Layer 7 of a small transformer language model trained on English Wikipedia (16 layers, counted from 0, width 96).
A neuron's activation on a vector x is GELU(weights . x + bias), where the dot is the dot product.

Input weights of the MLP neurons that the questions are about. A number n stands for n times 0.0045.
n22 (bias -0.089): 19 -18 -15 -25 -15 16 -8 -22 -7 -20 -47 -18 -14 -1 21 18 27 -16 -33 -6 -22 9 19 -7 40 -6 32 -3 -6 -16 -9 45 -2 28 -14 -5 -6 -14 -4 12 32 23 -15 -26 -32 -13 6 18 -28 3 9 -12 -18 8 -25 -25 -33 -20 -3 -12 5 25 -29 16 -2 -10 -11 -10 5 21 15 35 -7 5 9 -26 11 2 -15 24 31 52 -15 25 7 18 10 6 -2 -27 14 -36 -46 0 7 -22
n26 (bias -0.167): 7 36 8 -36 0 -5 -19 -14 1 8 -14 -36 -8 -2 -8 29 -27 18 3 55 6 13 0 -15 -14 -20 12 -18 -8 3 48 2 -26 0 13 -7 -6 14 25 -3 12 -11 5 13 27 -27 -36 12 -19 24 15 -18 -9 -3 18 10 14 -8 -38 19 -10 -38 5 25 9 12 -8 11 -6 7 -1 5 -7 -11 -2 -1 13 -7 11 -23 25 -14 -15 -45 40 -18 -25 16 -10 11 18 10 -11 -7 -29 -13
n33 (bias -0.094): 2 30 -11 -64 -30 -3 -10 -5 20 -11 -10 20 -5 5 -5 3 -21 34 -9 31 21 -7 25 -20 6 -5 24 -8 5 -2 12 8 -18 4 -18 -10 28 15 -36 14 19 -17 5 -28 -9 -38 -5 -18 0 -17 21 -17 16 -15 15 11 18 -46 48 1 3 3 -45 12 29 31 10 7 -10 37 1 -9 2 20 4 -21 -11 -1 -8 13 11 1 9 -12 -39 -13 -3 -8 9 -8 17 10 17 -5 9 34
n35 (bias -0.086): -8 -20 -32 -25 27 30 11 17 24 -2 -23 -3 -4 -5 2 -10 15 -23 28 -16 52 -12 25 5 35 35 32 9 31 -31 -42 18 1 11 -40 -44 -10 -20 3 47 14 42 -5 21 25 13 25 -8 -3 -43 -33 11 -59 -9 -25 18 -5 10 14 12 -2 -14 -9 22 -9 22 26 31 27 -24 8 -21 -19 1 -1 42 23 -2 54 -13 -15 -1 19 -25 -12 -32 17 -30 -8 9 -30 -43 -59 -3 36 8
n46 (bias -0.161): -19 -35 -6 -5 -19 -12 4 -19 22 3 -25 30 2 -5 8 11 1 -41 -15 9 49 34 29 39 -5 -15 2 11 -16 11 -42 -25 -3 -23 -51 0 -1 2 -60 2 19 17 -22 -62 -26 54 30 27 20 6 -47 -18 22 45 -50 -44 -14 -3 -11 9 9 -23 38 1 8 -37 11 28 6 -11 -76 -26 5 -20 -5 27 -9 40 22 10 14 -26 12 -3 -31 3 43 24 13 26 -15 -13 46 9 13 -3
n53 (bias -0.103): 24 -56 16 11 21 -21 -2 -4 31 56 11 -6 30 36 13 39 9 -3 -7 31 -21 3 -2 -14 6 3 -25 26 25 -12 -3 13 -45 3 -7 -14 4 18 -3 -14 -32 0 36 21 -3 -29 -3 -17 -6 4 -13 -13 6 24 -2 -25 -2 -19 3 18 -44 8 -15 7 10 -6 -16 41 -9 -1 17 11 -23 15 30 30 1 -8 -40 3 0 -4 63 -12 -10 -19 25 -38 -23 -16 -23 6 26 -17 -2 -17
n62 (bias -0.156): -29 -20 -22 14 -4 36 -43 19 31 -26 15 19 0 -23 21 -9 -29 19 -31 23 0 15 47 9 -40 17 -23 -12 -27 -21 -39 -19 -25 -10 -46 10 -15 -29 17 -10 5 13 -2 -23 -14 7 12 -11 6 41 12 50 11 6 24 -44 9 37 17 5 -18 -3 9 -22 13 4 -32 12 -21 35 -8 10 2 -5 5 3 18 -27 28 25 -6 63 5 4 -26 -15 54 8 31 -33 -14 -57 -14 18 -17 22
n92 (bias -0.124): 6 -17 10 57 8 -3 22 -9 -19 45 5 21 -44 -31 -15 25 6 -22 -26 -12 -20 10 23 -27 -13 16 38 13 -40 43 -48 -9 -7 -4 16 9 31 28 -6 19 -24 -44 -6 25 -10 1 47 -20 28 10 -29 -25 35 -6 31 3 9 -31 -13 -17 -1 -6 -63 -10 8 -44 4 -1 38 -17 13 -6 -32 34 23 17 8 -3 13 7 16 53 -2 -18 -11 1 12 46 22 6 19 -32 -31 -13 -6 -2
n137 (bias -0.231): 31 -11 -3 -30 -31 -27 9 16 -11 10 -46 6 21 11 -16 37 -22 -9 6 4 39 52 -10 -26 -24 -7 17 8 23 -14 10 23 -2 7 -1 -17 -16 -11 -33 2 7 27 -1 12 13 8 -11 -14 -10 23 -2 6 -41 21 -17 -32 17 -15 -1 -24 -51 -37 4 10 11 7 3 -1 -2 7 -39 -2 31 -2 -33 -7 -29 6 9 31 12 -12 27 5 -2 -10 46 -7 40 55 -5 -11 25 -25 -2 2
n156 (bias -0.175): 15 14 -17 -28 -24 2 -25 -12 73 6 3 -6 -28 -11 2 37 -8 15 36 -32 5 4 25 -11 -5 -7 -3 -18 27 -31 41 -19 -46 26 -8 -11 -36 7 -16 15 -19 27 -34 -55 -40 5 -25 -16 -4 -12 15 18 45 34 2 23 39 -23 3 34 -22 36 -18 8 5 18 8 -35 2 -2 -4 4 -4 16 -15 20 -25 13 22 22 -19 -14 -59 5 -39 -35 32 32 26 -23 -34 -6 -25 3 -27 21
n180 (bias -0.076): 23 -95 -32 -28 -27 32 -20 -24 -27 -16 -14 22 29 -55 -4 25 2 4 6 -16 -31 65 -28 -1 -23 -20 -7 -2 16 29 4 -2 20 62 -31 86 -23 3 -13 45 3 -14 27 -27 2 -1 -17 12 -9 -41 -12 -66 11 -13 1 41 7 11 51 45 -2 7 -20 -1 6 -2 23 -6 10 -16 -6 26 -15 -7 15 31 16 24 30 -34 -15 1 8 -10 12 40 -20 8 25 18 -21 -37 -33 -8 -12 31
n183 (bias -0.163): -12 -38 -1 -36 -47 -20 -3 12 4 -12 -4 15 -5 25 -26 -53 -8 -15 45 27 19 32 26 -8 7 -23 -4 4 -13 -5 -23 -12 -1 -8 38 -8 39 4 -26 -12 7 -14 -33 12 7 -30 17 -12 51 2 8 20 -15 -11 6 -11 8 26 9 51 6 7 -7 -8 68 28 -13 12 -1 -6 1 20 -11 4 0 -28 27 -2 -19 -13 -18 29 -9 2 12 41 -1 5 12 16 16 -18 -2 -16 -25 -55
n194 (bias -0.145): -6 1 -30 -20 24 -12 18 16 18 -23 -53 6 37 21 22 -12 11 11 61 4 37 -4 34 24 15 -4 37 -15 -11 -11 -24 12 29 34 -10 22 -17 -13 -14 -9 -26 -19 3 -20 0 20 -3 28 36 -41 10 -3 -11 23 15 21 -5 -48 -1 3 2 -22 -5 -19 -38 -23 -14 15 -20 -25 -28 5 -6 17 26 47 -13 17 -37 -13 -38 1 24 0 7 41 31 -17 -7 -5 7 -17 21 48 5 2
n203 (bias -0.127): 42 -3 -29 16 -2 15 -29 36 -19 -17 10 23 23 -24 -36 42 -10 -5 -13 18 48 1 7 -19 17 10 -12 -10 -6 22 17 -27 -42 22 26 -32 -12 30 24 32 -10 13 -12 -37 34 36 -37 -16 -18 17 -18 -3 10 -16 -47 36 15 -23 -20 -9 18 -8 26 -15 2 4 -23 -12 9 -8 -22 6 -18 42 -7 7 -36 33 40 40 -34 -8 35 1 -7 -38 -25 -3 -36 9 55 -5 13 21 13 -17
n208 (bias -0.211): -28 -9 -23 8 15 41 2 4 -28 7 -18 24 2 41 -26 -31 1 -34 -3 42 33 -20 7 -33 -15 -40 -21 32 -19 27 -7 14 -6 -17 -10 30 -37 -14 -30 -7 20 24 38 58 61 9 36 -23 45 -21 -16 -37 -15 -15 14 15 39 26 -42 31 -4 -3 -11 3 -27 53 -52 38 -15 59 15 16 7 -1 -6 -22 -49 33 -5 15 -7 14 -35 2 47 -18 25 -1 22 -20 -33 -3 34 -11 -12 0
n221 (bias -0.194): 15 -26 -7 52 0 11 -21 -8 12 2 39 14 22 -10 -23 48 26 -37 39 -46 59 30 25 28 2 5 60 -7 -20 7 5 17 -2 2 11 19 -14 -34 23 4 -16 41 -80 -16 -58 20 28 -20 -39 -14 18 -15 -53 23 -40 39 -22 -30 -13 13 -1 -12 -23 -1 2 6 30 10 -4 -24 -28 -28 -11 6 -22 32 15 -64 18 24 -14 -16 31 24 10 44 16 55 -11 13 -54 13 -6 -89 2 18
n230 (bias -0.110): 21 15 14 10 26 -39 15 21 -19 -26 -40 35 34 -6 6 -29 13 -28 37 -22 9 6 -17 20 56 -32 8 -11 -8 -5 34 25 14 9 -26 -5 -3 6 24 19 -12 18 11 1 10 0 4 -45 -1 28 -24 39 -20 9 -20 16 9 -34 10 -14 -12 -14 0 5 -17 13 49 19 23 42 -26 -39 6 -1 -12 -11 -31 36 -1 44 12 5 14 0 -20 -9 -28 -37 6 -44 -22 -11 -7 14 -3 -24

Each question shows a token from some text and the vector x that enters the MLP there. A number n stands for n times 0.077.

",": 13 -8 -2 -1 -31 20 11 12 -10 5 -9 -46 -6 -9 6 -8 -10 -2 3 -12 -2 -10 -10 10 -4 -13 1 -6 -17 34 2 12 10 -5 12 4 6 1 6 -12 -1 17 -11 -30 28 -30 -3 -19 2 -9 -8 2 5 -24 30 -23 -1 5 11 -9 11 12 21 -5 26 -32 -8 -10 18 -13 12 -29 0 7 -8 0 21 3 -6 5 13 18 -5 3 12 22 -26 24 2 -12 22 -3 -16 26 10 0
The most active neuron and its activation: n92, at about 1.4

"9": -6 -18 -1 -4 -16 -13 -3 6 -12 -1 2 -33 -8 -10 1 0 0 3 -5 -20 12 -11 -12 30 -18 0 4 -10 4 14 16 4 9 5 13 -9 12 -11 5 -21 23 21 -11 -12 11 -56 -1 -8 26 -5 15 5 20 -16 29 -8 -9 5 17 2 0 2 25 3 10 -6 -39 -3 35 -6 8 -24 -4 -2 -17 -15 19 -10 2 -18 24 -9 -4 1 12 26 -23 -7 -3 -18 18 14 12 4 21 13
The most active neuron and its activation: n183, at about 1.3

" January": 1 6 7 16 -15 17 10 -19 1 11 -12 -63 21 -16 -14 -4 -9 14 -6 -13 25 19 -25 30 -4 -13 -7 -26 16 5 14 21 -3 12 -2 11 -3 -12 -16 -13 -3 -6 3 -18 19 -24 7 -1 -13 -18 21 -18 2 -15 8 -17 0 -2 22 -16 19 10 17 10 37 -1 -9 -24 4 -25 -15 -10 15 -18 3 3 11 18 -4 0 8 11 -12 3 -1 4 -22 -4 27 -4 14 2 13 6 11 -3
The most active neuron and its activation: n180, at about 2.1

" compet": 5 47 12 0 -15 0 -5 -7 23 -13 25 -43 2 0 -7 -12 -6 21 -10 -16 10 -6 -21 24 1 16 6 -14 10 18 9 -18 2 2 -1 2 17 2 -10 -17 11 31 -14 -7 -2 -18 -4 6 -1 -23 -14 -3 -11 -6 -10 7 11 -5 -7 -14 -26 1 10 -15 7 18 -10 -11 18 1 -5 -4 -5 8 11 -15 -6 27 -6 -9 -6 8 -23 9 -6 14 -15 -13 14 -7 20 34 20 31 -41 23
The most active neuron and its activation: n156, at about 1.5

" p": 3 17 11 22 -8 9 8 -6 6 26 21 -39 3 -8 11 13 -11 -4 6 5 36 6 -28 -1 -26 20 -15 -6 -5 6 11 12 8 -11 17 1 -4 -13 9 6 36 -1 22 -7 9 -41 5 -17 2 -6 -7 6 -12 -6 15 -20 2 20 -20 -32 -9 0 -14 -15 9 14 -42 -21 22 12 15 -17 11 -12 15 2 -2 -20 -4 -2 -11 11 -1 4 8 -2 -13 -7 7 -25 5 19 3 3 9 14
The three highest activations, in order: n208, n26, n62

"7": -3 21 4 -8 13 -3 27 0 13 -17 21 -37 0 -1 -8 -8 -15 11 8 -11 5 -15 -27 42 -21 8 -8 8 31 4 14 9 18 -6 6 14 -4 9 -12 6 -6 -9 -9 10 0 -26 2 -1 7 -3 0 10 11 -20 7 -2 10 -11 -4 -31 -21 -13 22 -3 0 -28 -30 -9 34 -24 5 -16 5 5 3 1 8 11 -49 18 14 12 -7 1 18 -1 -7 7 -22 -5 5 21 7 -4 17 -13
Which of these neurons fires most? n194

" the": 19 22 12 -14 -8 20 13 -16 9 -20 26 -32 -4 5 9 -40 -16 8 15 26 8 6 -18 22 -2 -1 -5 6 28 -3 4 -4 10 2 -4 -9 5 -4 -1 -34 24 14 6 18 1 -30 8 -17 -8 0 18 2 1 -8 -11 -3 8 -2 -9 -37 2 -1 5 -8 17 -23 1 -32 22 -2 -6 -23 6 -1 1 -7 -12 20 -27 11 -7 6 -12 -1 -4 14 9 9 4 -6 1 10 5 21 -1 10
The most active neuron and its activation: n33, at about 0.53

" at": 5 28 13 0 -18 29 14 -11 16 -2 7 -37 9 -17 24 -17 -1 10 -22 8 8 8 -27 23 -26 14 -3 5 6 30 -9 -1 -3 -17 4 9 1 -19 -16 -13 -7 -6 -2 -3 15 -15 8 -12 -1 9 -6 4 5 12 -20 -4 -10 -4 -14 -36 -4 2 6 -11 38 -14 -12 -11 10 -21 -6 -12 -13 12 3 3 -1 17 -7 13 13 17 -18 -3 -4 36 9 -1 10 -17 10 16 -5 -5 4 32
The most active neuron and its activation: n92, at about 0.87

" |": 14 12 22 6 6 -8 30 -7 8 25 23 -34 13 -17 21 -15 -18 3 -15 14 40 -19 -13 14 -18 17 -25 -22 8 5 4 -9 15 -13 29 -10 6 15 -7 -16 -5 -15 24 8 32 -26 7 -13 -12 -13 -5 0 0 15 12 -16 -19 -9 8 -16 9 9 -7 -5 4 -8 -27 -15 10 -2 10 -13 4 -13 13 4 -12 27 -15 -27 16 13 19 2 15 -15 -9 -12 -7 -14 7 -9 -6 0 1 12
The two highest activations, in order: n53, n26

" ": 0 14 -6 -18 -24 -1 24 -23 -4 20 1 -29 16 -16 -3 -24 -21 5 5 -3 2 5 -23 24 -12 -8 14 -17 3 17 1 -5 21 -9 1 12 7 1 -11 -5 8 24 -11 -6 10 -34 10 2 -10 -4 9 29 -4 -15 17 -3 22 -7 -9 -39 -16 10 -1 -19 14 -19 16 -6 30 -5 0 -31 1 -6 -11 -1 10 10 -1 25 -1 16 6 9 -4 -7 2 7 -7 -13 19 16 25 13 14 0
The most active neuron and its activation: n230, at about 1.1

" No": -4 44 15 19 -8 5 19 -32 21 -2 27 -44 -7 -12 18 -3 -29 5 -4 -10 7 -5 -2 25 -7 11 -11 12 -2 -15 16 -24 -5 -15 17 17 4 -24 -12 -11 -9 -20 0 -7 1 -24 -6 14 17 23 16 -6 -7 -9 1 -5 -14 24 -11 -46 -5 -4 14 -11 4 -4 1 -7 25 -4 -1 -21 17 -15 17 -17 -12 -3 1 8 4 23 -18 -9 11 22 7 2 5 -7 4 11 14 29 16 0
Which of these neurons fires most? n62

"0": -16 6 12 8 -10 -16 16 -5 8 -20 15 0 -8 9 -7 -18 -16 5 -2 -11 9 -1 5 21 -30 35 22 -21 26 -1 0 -11 -3 5 29 -3 -11 4 -14 6 19 -18 -2 6 12 -14 -1 -3 12 -15 -17 -5 4 -16 28 3 3 -2 -8 -20 -2 -1 8 -19 22 -4 -27 -18 32 -10 14 -23 31 -11 4 -5 5 11 -20 -19 5 -21 0 2 28 -5 -13 -2 -4 -7 18 38 24 25 15 2
Which of these neurons fires most? n183

"ford": 2 -16 3 18 -11 14 7 -19 33 4 6 10 -6 -15 2 -18 17 -20 -3 -11 32 -8 -11 6 10 7 -8 16 -3 -6 -12 -4 -11 6 -20 1 5 0 -6 -45 -10 20 -5 -8 12 21 10 11 -2 -2 -28 7 -2 12 -17 -22 12 0 8 -13 -6 1 16 10 25 -24 -21 -29 -12 -8 -2 -8 1 7 16 14 0 22 33 14 7 -4 -18 12 11 -12 11 -3 -6 -5 -11 6 2 -1 18 7
The most active neuron and its activation: n46, at about 4.6

" announced": 2 41 7 4 -16 22 21 -23 46 1 16 -38 1 -15 6 -25 -1 6 -22 -17 14 -19 -27 3 -8 11 -8 0 -8 14 6 -13 9 -9 -11 11 15 2 4 12 11 3 12 -4 9 -29 -5 14 4 -8 1 -16 -2 6 0 -9 5 -10 0 -25 10 8 24 18 0 -5 -20 -22 6 -4 -10 5 9 -6 -1 -13 14 2 -10 18 20 -19 -9 -14 -15 19 -5 -7 8 5 -11 21 -3 3 -3 12
Which of these neurons fires most? n33

" under": 10 37 27 -13 -8 31 23 -20 9 17 9 -36 6 -4 14 -13 -18 19 -35 4 16 14 1 4 -16 20 7 12 15 0 -3 -19 -3 -5 13 8 -9 -12 13 -5 -10 -3 15 -7 11 12 2 -10 -14 -13 -14 2 3 17 -26 -13 15 -12 -14 -26 -18 0 -9 13 13 -16 -26 -6 26 -13 -22 -13 -4 -3 -6 3 11 7 -16 18 19 -1 -18 1 -9 20 9 -16 13 -2 11 25 -22 13 1 12
The three highest activations, in order: n137, n26, n46

" all": 8 24 -4 -16 -8 8 14 -16 20 1 27 -37 -20 -9 10 -7 13 13 -2 3 22 -2 -17 5 -9 12 -11 10 13 4 5 -20 -5 -25 21 4 18 -13 7 -29 -2 16 2 -7 11 -25 8 -9 10 2 -13 -17 -21 4 4 13 31 0 4 -8 2 -17 11 9 0 18 -17 -28 35 -4 -18 -14 3 -8 -22 -18 0 7 -29 9 -6 -4 -6 23 13 2 19 7 27 1 3 17 -7 25 -6 0
Which of these neurons fires most? n156

"ig": 11 3 -11 12 -15 7 -16 2 23 -2 32 6 11 -20 -20 14 -5 -6 6 -18 1 21 -30 16 -12 -14 -18 -27 15 9 -8 -17 6 -15 -6 -5 16 0 12 -10 -9 4 3 2 -4 -13 23 -24 -20 -5 31 -15 -6 6 29 5 21 9 -4 -18 -24 18 2 4 -16 -6 3 -11 32 8 9 -14 29 -3 20 -1 14 5 -22 -25 -8 -6 -18 8 15 -7 -6 5 7 -19 16 30 12 10 -2 -3
The most active neuron and its activation: n156, at about 0.59

"heast": -9 20 1 -11 -20 -3 5 -4 -14 0 18 -29 -16 -7 -4 -4 -5 11 -26 -13 35 -3 -21 11 22 28 4 -17 29 7 -3 -2 9 2 -7 20 32 -2 -22 -7 3 11 -27 1 -11 -36 -6 4 -11 -12 3 7 -1 11 -12 30 -29 -9 4 -3 -11 -13 12 12 26 0 13 -18 17 -2 -13 -26 -1 -35 -2 -24 5 4 12 2 5 5 -2 23 16 16 -6 13 9 7 3 24 3 1 14 5
The most active neuron and its activation: n221, at about 2

" vers": 0 25 11 4 -15 15 -2 -15 7 8 44 -45 3 -11 5 -2 -3 17 -26 -6 33 -2 -14 18 12 5 -5 12 15 4 13 -11 4 -25 -8 26 22 15 -12 -22 0 12 25 2 8 -14 3 8 4 9 -27 -5 -12 -25 0 19 6 -15 -1 -18 15 3 9 3 -13 29 -19 -16 16 -12 0 -7 -20 0 4 -15 19 5 -16 -13 -15 8 -20 -9 -17 5 -8 0 -2 -27 -3 38 6 10 -3 4
Which of these neurons fires most? n33

" they": 33 9 2 -15 7 19 26 -12 11 11 24 -50 8 -10 3 -18 -17 12 -10 1 24 -12 -9 16 -5 21 -15 -12 -1 11 7 -15 6 15 -3 -19 -9 -11 1 -7 -4 36 9 -3 1 -16 4 -9 1 -2 -5 1 -14 -8 -3 -1 -1 17 23 -16 0 12 21 -6 4 -10 -35 -28 31 -21 -9 -3 -18 -13 9 -9 -13 6 -10 0 10 6 -11 25 -3 17 0 -7 8 -6 -16 11 -17 6 5 22
Which of these neurons fires most? n35

"==\n": -4 10 9 32 -7 -6 7 -2 34 13 13 -39 -4 -4 13 -35 -4 -27 -6 19 37 -11 1 3 -1 0 10 -6 -2 -8 0 5 -1 18 -7 5 -7 2 -3 6 -3 10 -2 5 48 -14 17 2 -8 -2 0 10 -14 1 -1 -15 2 3 6 -8 0 14 4 14 6 -14 -41 -11 4 -9 -13 -5 5 1 3 -6 3 13 16 5 -1 -3 -11 -2 3 7 -10 -4 13 -10 -25 11 -39 -16 -7 25
The three highest activations, in order: n35, n208, n62